Layer 3 of a small transformer language model trained on English Wikipedia (9 layers, counted from 0, width 96).
A neuron's activation on a vector x is GELU(weights . x), where the dot is the dot product.

Input weights of the MLP neurons that the questions are about. A number n stands for (n - 500) times 0.0011.
n2: 450 619 513 385 458 592 594 506 558 640 593 667 170 443 584 567 424 424 497 631 402 493 593 388 437 450 426 458 598 528 360 407 347 383 518 232 243 507 554 473 509 602 273 573 495 465 456 529 286 556 298 451 431 146 582 501 329 544 551 596 474 608 365 564 719 610 521 419 583 603 538 465 428 476 498 544 703 324 433 594 432 324 571 296 530 589 451 590 360 440 797 384 396 622 575 641
n11: 635 650 620 456 832 744 523 390 545 756 418 573 489 672 652 652 621 296 450 383 455 558 578 661 493 416 486 418 413 265 565 812 528 454 540 558 369 525 975 532 483 704 531 418 145 425 463 612 551 427 664 517 341 695 371 568 484 295 519 570 501 561 302 438 430 453 472 519 431 489 438 554 739 490 286 377 455 274 356 512 618 165 403 443 379 516 216 454 262 460 353 755 541 374 568 478
n24: 623 449 429 599 491 692 318 746 270 426 364 252 411 390 625 544 534 662 639 519 489 566 586 675 411 429 581 684 593 405 622 422 407 415 483 527 606 463 349 612 536 381 441 316 383 616 291 700 534 514 638 308 535 617 612 508 408 505 465 560 522 314 482 517 449 514 688 663 381 608 484 450 498 662 330 449 362 406 505 230 384 791 525 408 532 407 538 450 378 427 495 483 555 418 543 485
n29: 516 264 279 675 348 440 670 530 548 439 639 520 405 454 120 488 571 438 416 364 653 383 672 648 443 449 482 520 203 468 506 492 572 708 432 407 526 626 210 753 424 416 391 626 433 407 611 181 326 356 480 716 201 556 561 599 571 546 396 560 364 607 391 240 664 453 573 263 310 534 760 493 394 308 635 294 447 199 400 429 801 121 472 383 648 356 516 409 431 340 572 408 629 503 347 473
n31: 443 577 454 353 487 286 575 374 502 513 385 482 554 556 586 446 830 425 402 434 742 609 620 528 680 369 468 668 502 747 530 578 395 493 530 613 505 617 440 322 628 555 683 577 458 522 638 296 441 264 405 592 443 592 489 569 534 565 383 659 489 410 468 649 341 310 370 606 447 417 582 456 661 442 291 277 423 510 382 510 571 331 475 643 608 485 586 648 568 388 405 468 426 265 274 455
n46: 468 388 521 703 304 443 485 556 160 454 478 378 245 418 649 338 649 680 571 590 369 505 415 700 517 403 638 510 663 538 547 328 356 584 518 558 536 483 433 356 713 452 504 353 397 456 453 491 565 530 345 452 490 392 463 603 383 636 523 499 465 538 253 552 378 665 441 425 795 604 468 427 653 491 349 221 560 637 404 599 402 298 553 492 445 452 657 599 452 540 795 566 873 239 474 502
n53: 505 359 440 746 653 605 501 589 594 375 341 392 613 286 463 646 381 432 670 368 596 331 404 218 355 551 526 371 517 628 485 549 332 385 399 465 494 548 585 362 434 495 759 743 561 416 348 607 595 325 448 490 494 508 314 644 325 655 407 856 724 550 495 407 653 307 533 271 400 434 439 556 580 487 460 601 551 530 619 437 318 508 555 564 318 610 417 487 478 461 534 653 673 418 389 374
n54: 606 402 707 456 424 337 497 506 716 579 466 588 608 529 323 510 559 502 629 497 462 360 690 505 599 536 455 669 372 572 510 480 738 540 425 409 661 438 448 764 643 593 329 437 419 301 321 491 525 663 455 342 552 184 421 450 731 349 552 564 489 738 456 295 490 432 551 479 511 406 672 578 505 488 343 560 614 478 359 431 556 526 507 630 835 614 382 327 491 450 712 559 575 446 573 674
n58: 448 523 239 396 646 544 557 644 478 379 483 355 542 587 511 595 682 530 336 528 426 462 640 385 450 543 598 524 484 500 462 281 289 477 447 686 577 441 276 487 479 446 413 519 482 512 391 515 511 632 704 419 572 460 567 158 506 374 485 348 436 513 620 458 578 553 658 443 432 320 450 502 413 550 492 600 378 550 487 503 509 177 271 648 511 421 494 575 601 752 533 541 315 670 488 454
n69: 663 551 356 642 609 470 586 590 351 840 646 641 652 538 566 439 583 544 563 498 311 453 799 468 670 453 347 528 391 512 299 417 424 322 640 468 351 415 712 392 334 520 328 498 508 744 494 522 519 480 592 406 454 691 423 538 590 533 594 620 394 413 437 207 569 430 739 728 341 488 397 413 475 627 525 300 560 466 712 438 409 536 596 434 443 608 586 537 501 416 287 365 562 685 674 446
n73: 476 177 573 621 403 484 504 665 477 314 650 368 479 608 403 353 540 271 307 639 373 533 537 545 427 136 386 404 516 745 387 535 569 492 454 631 484 645 587 489 547 502 534 451 473 427 355 614 344 518 388 508 332 409 487 469 480 760 831 518 423 289 557 354 622 451 613 489 665 440 469 571 424 432 577 348 328 580 575 594 200 428 466 451 439 514 575 620 458 648 642 624 526 397 623 487
n79: 499 593 428 442 689 570 602 405 619 617 487 440 471 508 599 519 771 635 592 356 592 586 594 431 643 565 294 498 428 839 368 500 576 457 531 422 699 537 600 637 515 288 412 665 677 720 475 635 551 483 502 444 505 403 433 793 675 359 668 794 461 564 461 644 298 326 700 627 634 558 330 476 458 381 505 258 679 419 532 514 594 638 520 546 262 438 570 336 593 396 268 414 600 411 368 606
n116: 644 414 633 466 554 284 539 692 558 542 514 278 412 531 529 431 552 439 491 584 646 297 635 557 653 697 447 613 500 720 532 597 586 333 481 548 493 505 355 546 410 377 454 551 589 466 455 461 550 449 314 537 546 403 450 428 201 389 714 448 483 443 326 329 235 680 643 412 444 500 324 416 473 653 652 558 306 365 506 398 542 511 349 444 481 683 402 529 458 662 651 546 427 368 479 512
n136: 458 344 651 481 723 344 518 504 678 612 514 531 565 361 242 759 470 591 418 634 614 369 543 448 295 445 535 705 362 592 500 472 359 690 363 353 286 505 361 594 372 441 455 440 560 488 379 495 430 477 334 757 289 312 702 443 473 661 418 398 456 547 550 357 628 320 272 434 268 385 476 894 547 539 439 467 402 477 698 426 433 423 410 440 216 646 943 553 486 477 608 432 539 384 557 548
n157: 441 288 794 320 561 587 505 678 414 629 732 359 512 670 483 788 624 506 384 423 429 328 584 629 664 404 200 618 499 591 473 789 626 374 390 379 449 569 606 539 480 293 673 324 447 703 263 586 769 620 619 433 738 609 450 395 506 185 475 493 567 410 669 263 330 310 515 374 454 444 410 550 819 521 483 634 461 389 869 724 505 492 686 388 352 629 365 505 508 440 557 592 365 350 634 392
n160: 557 570 512 282 752 609 583 490 482 580 335 457 168 589 255 603 493 490 356 512 485 611 477 313 537 611 528 335 512 539 718 575 449 527 734 415 650 507 470 523 587 352 498 397 575 385 432 893 397 440 451 536 539 576 528 516 375 566 362 618 377 447 466 343 661 317 872 547 540 487 470 531 194 730 487 352 205 629 572 412 704 630 507 537 415 319 590 494 299 509 392 427 564 542 450 386
n171: 390 499 560 653 358 460 676 509 470 336 601 561 499 443 454 545 594 518 681 429 364 454 480 430 587 649 563 593 510 479 673 353 545 358 588 439 457 535 638 490 693 507 507 522 289 488 191 524 387 593 362 464 439 419 308 317 492 448 500 622 543 386 386 659 553 635 460 515 477 463 654 589 390 589 633 423 644 694 683 536 515 639 444 172 541 314 259 622 531 364 484 439 398 647 573 377
n192: 585 513 503 605 629 514 523 489 388 525 591 401 632 565 479 627 554 755 461 720 352 684 519 555 345 325 487 612 520 527 504 585 551 449 620 466 416 538 406 415 349 256 568 466 306 487 594 765 630 396 261 439 343 360 440 529 429 532 570 467 456 572 503 503 546 547 813 614 568 479 609 436 260 505 541 509 244 634 349 409 468 459 650 406 633 386 378 353 469 565 557 558 795 481 451 587
n200: 457 406 480 361 470 489 676 668 588 587 357 574 493 496 584 537 657 391 398 523 640 414 381 720 361 449 461 476 496 577 594 556 546 505 445 437 519 551 474 487 651 354 292 529 497 479 417 463 559 351 331 307 357 251 495 747 473 514 376 735 522 626 589 414 699 319 333 570 524 506 521 775 550 492 457 680 441 214 545 524 476 466 586 405 399 523 257 628 366 585 421 300 635 520 412 486
n222: 652 651 456 509 390 501 590 334 534 321 483 554 280 613 501 543 394 400 325 554 586 513 413 513 633 413 382 413 478 399 646 476 514 506 427 211 483 536 589 511 592 595 477 478 444 249 355 578 408 521 591 543 492 281 507 474 576 601 369 520 649 447 664 894 497 508 731 444 341 207 695 486 481 609 655 598 520 484 614 352 388 645 566 523 413 355 411 647 535 612 477 647 534 599 617 293
n233: 504 584 582 477 349 395 441 619 420 178 588 571 614 549 440 301 773 536 434 547 501 604 438 528 430 394 615 522 526 375 568 499 567 585 280 770 659 416 259 435 492 513 644 625 628 363 575 487 545 553 442 588 533 446 503 647 315 445 510 655 284 430 844 610 500 603 375 612 577 441 391 525 371 490 616 356 703 500 501 560 431 417 389 705 637 740 438 525 519 545 646 358 438 487 552 432
n251: 474 546 374 479 446 602 433 329 549 588 598 654 442 640 608 573 578 478 335 611 466 413 536 918 679 539 569 417 635 319 369 542 518 303 519 457 466 478 415 394 395 614 574 532 203 269 276 665 523 391 389 365 536 498 684 487 351 452 455 569 476 406 344 563 551 459 643 314 507 757 537 564 586 426 537 701 323 481 454 552 351 424 426 606 617 575 445 367 653 778 345 485 427 514 469 449
n254: 204 529 533 570 465 421 308 511 581 578 506 462 448 438 593 428 551 521 506 443 391 434 761 579 509 373 605 521 483 607 594 507 400 500 393 511 639 438 499 737 612 501 594 540 348 420 570 496 471 603 719 339 486 316 606 410 448 548 421 467 560 417 297 475 672 541 417 411 631 560 642 734 552 177 631 497 415 436 603 424 236 542 685 661 426 560 390 537 441 581 538 301 373 578 335 494

Each question shows a token from some text and the vector x that enters the MLP there. A number n stands for (n - 500) times 0.01.

" ": 396 684 359 575 401 360 371 558 814 613 669 531 715 628 445 426 408 401 507 467 273 649 422 390 560 737 556 630 568 617 653 483 560 375 415 484 644 492 432 535 423 497 464 548 574 614 527 419 488 315 429 548 699 606 525 599 486 492 436 269 661 556 435 618 614 671 518 628 569 271 480 330 499 672 449 585 538 513 276 571 383 461 376 342 315 441 345 488 588 423 549 519 670 307 395 642
The neuron with the highest activation: n116

"z": 462 699 401 524 606 375 581 501 497 368 464 311 697 565 497 586 633 427 661 403 483 583 433 275 546 516 627 567 355 326 445 620 710 607 533 376 447 483 363 602 651 530 517 646 192 439 456 292 507 444 453 619 629 358 592 377 412 373 582 342 502 469 406 700 550 671 348 381 494 438 426 439 467 610 341 486 704 374 499 597 313 688 386 480 471 593 490 760 629 371 621 370 245 724 415 521
Which two neurons fire most, strongest first? n171, n233

" Far": 581 591 647 373 492 414 691 538 626 479 546 500 596 409 583 524 323 578 517 443 514 574 556 326 361 523 653 630 643 539 514 656 683 280 579 420 622 378 369 712 370 498 543 367 306 615 426 459 481 390 490 412 519 521 640 447 779 403 430 339 723 454 645 482 462 425 669 461 731 546 568 554 380 559 262 542 583 465 424 428 525 765 515 325 529 514 523 429 395 569 609 385 678 206 357 690
The neuron with the highest activation: n54

"ent": 695 648 600 472 407 357 453 700 602 673 444 448 679 372 575 330 578 389 248 228 551 630 523 331 588 478 588 580 579 597 526 398 553 659 495 491 402 549 220 720 494 505 559 454 438 684 669 810 373 344 462 592 588 290 593 637 667 416 492 323 536 493 654 604 458 553 458 459 491 582 477 686 543 619 528 349 508 341 521 512 425 514 290 356 449 522 642 474 695 345 429 448 493 396 404 523
Which two neurons fire most, strongest first? n136, n79

" one": 460 648 389 610 471 329 572 598 593 608 572 624 711 476 445 471 276 536 444 733 402 589 469 503 470 650 520 595 597 386 471 584 649 290 670 315 704 449 426 495 248 508 405 525 688 564 435 458 440 288 323 672 798 457 505 653 606 435 452 644 705 593 721 522 381 468 527 565 603 616 523 410 614 628 366 472 432 290 384 582 571 544 364 457 369 396 468 583 562 572 469 596 538 334 363 574
Which three neurons fire most, strongest first? n79, n116, n200

" in": 395 408 459 666 496 180 575 664 542 631 540 399 727 612 487 437 458 580 453 561 317 433 449 420 498 503 643 607 314 377 522 281 660 255 347 458 562 334 499 641 413 484 312 466 579 587 641 464 665 381 703 396 715 431 420 593 515 399 392 611 704 308 437 542 357 671 490 420 747 406 557 464 603 379 406 512 704 562 387 663 423 567 442 491 416 582 648 444 432 490 443 629 568 423 526 581
Which two neurons fire most, strongest first? n54, n46

" head": 281 567 325 526 531 277 450 698 627 607 502 643 763 524 419 392 232 549 627 459 445 606 491 523 606 701 604 597 458 516 514 663 606 350 518 331 631 451 370 496 487 631 385 609 397 303 339 635 335 277 621 583 602 505 410 610 440 540 421 432 652 473 531 613 582 620 516 487 735 573 534 389 491 471 422 338 651 379 582 460 425 691 360 389 282 419 492 568 418 655 498 578 622 333 330 443
Which three neurons fire most, strongest first? n53, n171, n254

" on": 432 601 513 802 478 212 527 579 479 450 606 369 619 530 406 350 478 467 469 495 290 464 553 347 481 656 673 549 347 559 678 469 606 277 508 499 544 310 283 648 416 461 492 375 546 777 468 500 439 356 621 594 743 402 525 574 523 375 516 484 571 198 530 585 402 649 635 652 582 494 511 385 777 561 357 453 484 460 489 468 501 563 495 414 242 447 484 432 523 506 478 447 572 412 477 576
The neuron with the highest activation: n24

"ne": 228 357 317 515 612 512 658 474 481 650 441 480 444 618 433 359 370 470 217 544 565 655 516 340 582 502 430 465 577 468 382 353 400 505 604 615 383 275 504 583 678 542 643 530 593 639 436 349 285 427 556 440 720 472 801 551 535 723 459 373 532 360 536 647 403 649 521 358 598 600 767 413 421 669 353 264 626 443 223 427 490 505 483 246 483 366 526 608 576 480 505 486 436 541 506 635
Which three neurons fire most, strongest first? n2, n31, n46

"0": 561 754 445 395 474 425 376 681 617 684 704 453 673 711 348 261 393 522 219 599 504 466 684 372 488 541 477 409 496 394 385 582 593 512 691 380 519 277 463 445 614 427 457 470 359 888 558 324 433 356 347 572 604 500 438 573 437 334 411 478 726 507 616 524 503 576 586 635 589 403 561 359 632 512 378 450 606 458 457 509 427 586 428 331 282 500 310 541 552 418 686 507 494 603 486 550
Which neuron fires most, and how strongly? n69, at about 2.7

"6": 513 669 353 459 387 293 320 690 548 435 604 374 695 573 402 267 288 371 445 715 348 691 508 318 459 672 473 538 529 456 616 516 800 495 633 413 615 535 452 443 284 566 410 335 433 621 416 416 263 308 325 493 654 537 536 546 614 324 476 384 761 433 570 650 415 603 545 458 654 389 440 557 565 511 417 450 438 657 389 445 383 421 536 492 305 431 459 540 548 468 465 531 624 493 319 525
Which neuron fires most, and how strongly? n192, at about 1.3

"dy": 569 698 304 463 525 268 592 519 633 609 484 604 692 642 338 364 342 394 442 417 563 446 409 366 575 689 426 558 567 520 318 529 632 358 597 517 570 398 281 418 492 433 575 499 420 548 328 467 489 166 524 359 615 462 465 551 386 503 600 541 583 522 629 566 437 456 629 443 746 522 687 428 431 597 360 277 567 368 424 393 469 669 503 271 216 381 488 620 623 616 519 577 460 455 394 583
Which two neurons fire most, strongest first? n79, n116

" sometimes": 438 572 243 503 415 388 578 594 542 502 663 558 724 581 455 269 267 400 288 504 285 462 540 421 429 822 633 542 547 390 369 574 675 299 577 386 509 316 375 596 411 600 383 485 499 511 350 514 499 423 361 531 624 502 392 730 425 543 611 474 610 512 437 523 381 569 729 593 775 597 577 556 528 568 500 538 439 529 436 570 385 453 291 465 354 416 412 437 597 600 474 608 544 320 387 604
Which neuron fires most, and how strongly? n251, at about 3.2

"ula": 551 556 641 464 261 451 359 630 339 453 368 424 690 399 691 497 447 621 388 521 349 686 487 299 571 773 593 437 537 289 429 491 546 382 595 365 607 448 320 617 487 461 636 591 689 359 474 405 321 385 504 533 627 447 589 633 533 555 729 569 518 410 610 842 448 470 433 738 621 544 514 302 657 527 349 668 267 612 354 494 410 531 549 530 315 456 510 507 451 637 409 557 408 523 443 607
Which neuron fires most, and how strongly? n24, at about 1.8

" with": 425 584 478 731 403 266 590 690 528 538 650 482 848 406 530 508 300 265 476 444 380 438 578 528 522 685 541 537 414 516 604 435 624 244 427 665 621 266 469 469 365 466 469 547 532 599 553 462 376 387 528 410 590 517 430 538 475 525 486 618 646 291 495 839 515 483 560 515 641 480 488 334 618 495 442 398 415 662 463 540 425 500 287 416 248 582 588 460 441 597 497 551 670 412 396 595
Which neuron fires most, and how strongly? n53, at about 2.3

" the": 589 665 385 536 463 255 562 582 523 591 632 525 736 556 458 421 322 403 437 657 338 652 518 404 483 763 641 674 479 350 631 652 562 256 631 543 612 398 391 559 518 513 479 413 557 681 400 515 488 335 366 481 649 691 501 594 457 277 529 466 678 446 384 573 543 531 545 620 642 427 537 376 740 639 334 287 488 399 302 524 477 511 420 422 371 436 393 526 574 470 459 610 592 361 345 545
The neuron with the highest activation: n11

"qui": 493 684 452 531 359 596 429 442 483 367 477 496 593 421 574 432 444 507 371 590 506 770 525 361 652 615 584 583 346 376 453 260 484 512 468 228 387 760 444 516 464 600 677 383 534 251 675 419 472 486 455 547 753 364 513 423 409 578 637 309 872 327 504 641 622 356 468 539 465 526 666 538 455 425 541 279 649 478 230 540 490 639 534 370 480 506 470 486 474 363 671 409 427 403 352 702
The neuron with the highest activation: n2

"ana": 575 397 321 250 596 531 534 623 516 496 350 513 682 519 767 340 433 496 379 577 559 424 437 320 446 580 544 510 458 297 438 338 710 694 339 479 748 503 427 560 394 647 569 477 389 563 559 328 710 308 497 337 823 227 675 459 538 383 429 540 596 283 360 392 444 358 468 483 493 441 564 419 558 679 376 522 518 461 635 567 374 455 470 465 526 374 584 437 508 488 396 419 360 493 334 478
The neuron with the highest activation: n58

"ma": 412 692 446 421 464 353 344 729 544 532 476 541 414 567 561 425 281 549 262 417 470 510 421 478 565 724 443 463 406 377 373 382 604 575 407 532 548 449 367 452 547 647 571 393 409 562 583 474 432 537 477 468 853 349 694 461 564 591 340 513 619 480 350 812 585 294 406 570 425 700 431 523 554 556 459 553 541 398 535 475 464 556 321 428 361 413 604 351 571 128 315 406 479 362 383 641
The neuron with the highest activation: n251

"2": 531 706 353 368 407 271 457 683 533 483 683 520 631 664 369 319 229 673 395 486 436 552 497 411 397 680 510 412 501 515 629 427 616 374 623 462 518 323 390 625 383 428 543 411 646 791 471 385 331 297 450 625 658 514 540 619 515 473 539 270 644 511 631 582 718 486 561 755 574 423 646 539 634 547 430 546 542 504 403 622 422 425 560 386 399 423 321 703 522 547 505 542 631 469 534 717
The neuron with the highest activation: n192

"d": 404 739 604 555 454 452 510 541 529 530 529 431 996 556 621 480 361 415 412 261 401 552 708 252 364 593 467 539 564 373 532 565 572 529 321 453 517 608 548 353 553 594 576 575 259 335 564 500 316 328 478 619 561 410 459 324 342 519 801 507 531 422 495 649 238 595 505 421 636 361 279 322 602 377 560 448 467 525 491 468 594 553 326 465 467 536 542 542 423 554 516 420 380 523 480 600
The neuron with the highest activation: n116

";": 468 574 498 522 428 408 489 621 449 433 609 469 542 607 467 381 438 309 381 511 329 413 765 396 507 735 611 566 354 456 618 455 540 459 343 505 787 453 259 475 521 365 630 522 608 685 526 422 584 508 564 344 813 599 412 436 346 334 346 462 661 448 295 701 613 601 316 626 611 470 546 552 379 300 276 600 467 532 443 486 368 566 404 363 394 590 470 454 438 632 584 588 704 398 347 470
Which neuron fires most, and how strongly? n254, at about 3.1

" |": 483 559 291 524 506 367 486 611 518 431 658 613 655 694 443 384 271 453 371 539 290 509 541 494 365 628 610 442 259 471 856 479 505 503 529 594 556 430 294 382 424 367 584 529 564 660 568 405 406 515 579 387 745 469 554 513 398 323 392 425 704 522 332 774 525 603 417 578 614 544 453 476 532 502 407 537 363 469 467 581 367 643 537 308 318 578 340 562 536 693 539 714 613 462 338 522
Which neuron fires most, and how strongly? n254, at about 1.4

"te": 399 598 548 542 490 402 444 493 536 752 557 605 604 380 648 444 416 520 539 498 489 870 486 157 365 584 594 469 417 519 519 500 589 465 332 503 565 758 424 504 491 642 532 411 365 573 562 290 433 244 421 492 601 290 629 482 393 538 672 599 663 317 348 664 603 653 479 347 435 542 542 554 655 329 388 408 555 507 325 550 504 418 392 367 405 653 638 701 588 505 465 341 392 541 316 670
Which neuron fires most, and how strongly? n2, at about 3.4

"ven": 561 624 184 305 473 327 643 531 576 554 496 553 719 568 656 247 319 450 429 519 359 588 408 358 282 562 499 448 410 350 487 508 600 446 357 586 576 617 646 447 504 571 354 257 344 409 412 353 514 223 431 547 543 372 558 461 555 534 727 509 474 406 548 525 647 382 562 520 776 398 385 394 453 438 420 624 483 496 474 588 561 684 416 386 389 428 574 221 490 712 423 495 578 401 357 430
Which neuron fires most, and how strongly? n73, at about 1.5

"8": 566 545 395 396 521 345 383 701 614 598 620 446 709 710 464 238 233 346 327 699 419 447 512 297 491 678 401 531 529 445 470 641 661 410 529 469 625 348 370 413 413 617 403 438 350 658 399 311 460 379 313 668 678 463 467 434 576 396 361 355 610 534 618 493 358 554 513 634 766 447 538 489 556 568 448 457 577 606 339 438 419 583 579 442 350 547 404 375 466 459 619 673 737 478 420 573
The neuron with the highest activation: n54

" James": 395 633 455 402 651 313 411 515 443 593 484 379 512 566 542 421 307 333 633 549 448 306 238 311 554 746 520 472 620 400 644 639 573 433 536 318 467 601 380 551 561 561 583 389 434 540 635 264 496 442 463 480 671 453 564 596 252 568 561 378 441 291 340 693 443 354 626 670 729 652 463 613 418 548 347 446 484 386 556 349 430 709 399 342 456 317 421 569 498 419 451 538 772 522 419 521
The neuron with the highest activation: n160

"The": 628 634 420 572 500 308 569 578 548 571 674 557 686 573 515 508 316 407 464 603 419 596 519 341 407 721 547 709 431 419 644 657 617 286 651 578 559 446 453 604 499 592 467 473 510 670 445 467 520 341 422 482 684 686 534 609 463 402 490 371 713 487 417 497 594 567 606 674 684 455 532 341 762 627 373 308 510 479 194 547 455 519 410 389 330 338 367 563 544 504 475 584 672 387 273 562
The neuron with the highest activation: n11

"c": 645 688 519 553 255 510 647 813 567 365 578 329 714 496 467 472 459 551 333 469 486 446 465 349 499 494 579 486 489 387 501 360 600 572 454 253 401 571 246 549 545 462 554 433 475 484 624 368 325 477 653 715 608 239 626 448 493 574 354 492 585 423 405 643 664 509 481 501 284 412 281 553 574 711 575 512 829 542 542 531 387 597 362 540 362 488 713 624 709 408 530 379 580 470 347 541
The neuron with the highest activation: n136

"s": 522 564 568 450 495 513 630 756 554 474 342 409 912 442 509 498 403 570 552 514 369 440 485 402 508 581 570 245 433 463 485 617 775 483 454 574 491 705 472 432 495 578 481 265 457 261 607 251 547 484 678 644 498 344 630 324 526 639 643 301 638 494 458 661 507 453 623 448 523 360 252 503 524 407 427 556 547 553 565 444 458 318 295 360 359 571 435 433 349 468 233 548 437 482 586 600
The neuron with the highest activation: n11

".": 421 520 514 686 440 416 507 656 458 629 622 289 607 586 398 344 244 463 448 275 515 486 515 365 561 633 402 454 419 471 459 403 574 568 453 492 499 639 201 626 573 312 496 362 458 560 631 217 488 358 514 582 601 389 508 664 539 193 339 432 625 516 621 543 512 583 511 414 531 514 669 570 571 604 313 229 615 412 438 567 431 511 308 370 434 517 488 397 653 187 574 603 450 314 410 589
Which neuron fires most, and how strongly? n29, at about 4.9

"nt": 562 667 326 504 392 476 391 492 557 753 562 739 627 625 644 338 487 451 434 359 436 524 313 433 421 654 471 604 347 271 617 570 675 602 628 497 465 300 449 593 593 569 395 576 397 514 453 708 332 375 376 464 719 417 432 463 459 513 530 500 650 368 518 743 617 598 467 567 642 591 323 631 463 567 393 373 682 509 454 431 626 698 194 590 436 499 550 600 603 661 781 548 481 528 560 633
The neuron with the highest activation: n233

" K": 431 699 478 592 535 402 598 531 572 621 550 330 520 603 228 465 406 459 640 350 569 439 351 285 561 580 513 668 517 472 492 575 574 379 698 350 470 368 537 459 429 431 525 583 511 479 323 381 534 389 571 427 783 499 443 485 484 354 435 318 855 486 604 648 667 549 514 706 533 404 544 407 401 755 312 513 505 493 479 574 370 629 557 211 357 273 422 481 700 694 567 414 615 444 442 580
Which two neurons fire most, strongest first? n171, n222

"sion": 546 570 557 562 620 455 595 661 423 466 568 553 755 326 514 490 426 456 626 647 281 730 484 364 435 599 422 422 497 477 513 399 579 403 479 533 494 514 618 675 430 510 553 439 535 482 471 322 322 189 633 598 527 331 538 607 338 599 609 510 539 290 518 807 810 476 472 379 676 284 381 516 618 331 306 392 465 420 682 551 315 554 524 600 490 530 552 705 532 598 322 510 463 618 465 705
Which two neurons fire most, strongest first? n73, n53

"1": 383 669 340 457 447 241 551 716 582 465 754 571 786 699 340 349 286 591 503 568 420 535 499 219 328 742 437 432 482 503 488 549 594 408 499 480 577 432 418 479 385 456 405 420 528 659 490 400 368 285 445 525 767 493 601 608 514 378 455 296 563 490 599 336 424 422 509 511 603 378 660 431 598 508 410 454 553 578 385 493 433 599 522 429 435 453 371 413 451 552 481 658 644 431 318 712
The neuron with the highest activation: n54

" Brown": 308 619 561 494 394 237 412 646 486 611 325 579 363 565 629 474 363 402 353 477 508 405 307 269 554 564 554 660 683 315 501 444 486 477 620 321 575 360 528 562 598 435 612 587 480 584 567 542 369 610 433 346 649 363 449 530 398 638 348 264 624 572 588 694 287 406 538 529 849 441 460 527 519 453 442 621 503 408 670 412 323 727 436 418 492 378 527 347 480 436 470 392 564 431 205 568
Which three neurons fire most, strongest first? n254, n222, n46

"with": 483 639 538 685 542 313 596 675 585 671 632 586 785 679 429 410 383 440 406 275 416 511 370 467 394 688 523 572 425 458 466 569 461 352 455 435 462 473 480 507 423 453 580 453 479 624 460 356 419 376 464 420 713 568 587 513 397 503 414 567 695 266 589 547 539 576 595 690 698 599 573 426 554 693 381 339 515 537 660 468 437 602 361 249 202 485 351 442 493 554 415 412 745 366 321 444
The neuron with the highest activation: n69

"ring": 336 688 462 571 417 418 546 793 541 459 597 647 769 635 474 355 300 440 500 540 397 604 456 372 411 679 709 551 690 445 596 657 681 369 606 350 507 424 473 624 369 510 485 275 417 355 300 486 413 234 495 538 565 451 474 666 571 547 568 474 710 261 623 682 388 582 632 616 632 525 438 416 638 437 548 363 371 489 433 555 497 549 454 441 425 488 608 541 469 688 587 604 438 307 424 547
The neuron with the highest activation: n73

"a": 261 609 540 352 390 455 369 565 446 390 489 419 598 556 547 385 363 523 326 522 388 438 524 273 529 495 685 600 444 285 364 545 666 499 496 455 583 622 288 496 568 442 483 431 533 449 409 407 496 511 397 480 678 407 796 511 711 534 478 441 594 488 444 633 568 319 336 336 462 620 609 477 448 633 370 154 582 476 319 628 443 610 245 477 312 401 432 600 676 300 381 403 503 476 259 710
The neuron with the highest activation: n31

"ian": 584 565 471 288 543 258 314 630 718 510 562 545 621 501 640 420 327 527 411 407 427 624 439 373 514 651 627 448 458 338 480 555 820 608 389 491 415 466 281 581 657 489 491 409 462 413 493 635 561 350 399 492 598 380 435 486 633 574 497 480 767 496 406 511 703 349 509 421 594 547 567 355 676 701 351 545 534 282 587 409 254 476 152 410 575 432 468 391 678 436 441 471 441 530 380 564
Which two neurons fire most, strongest first? n54, n251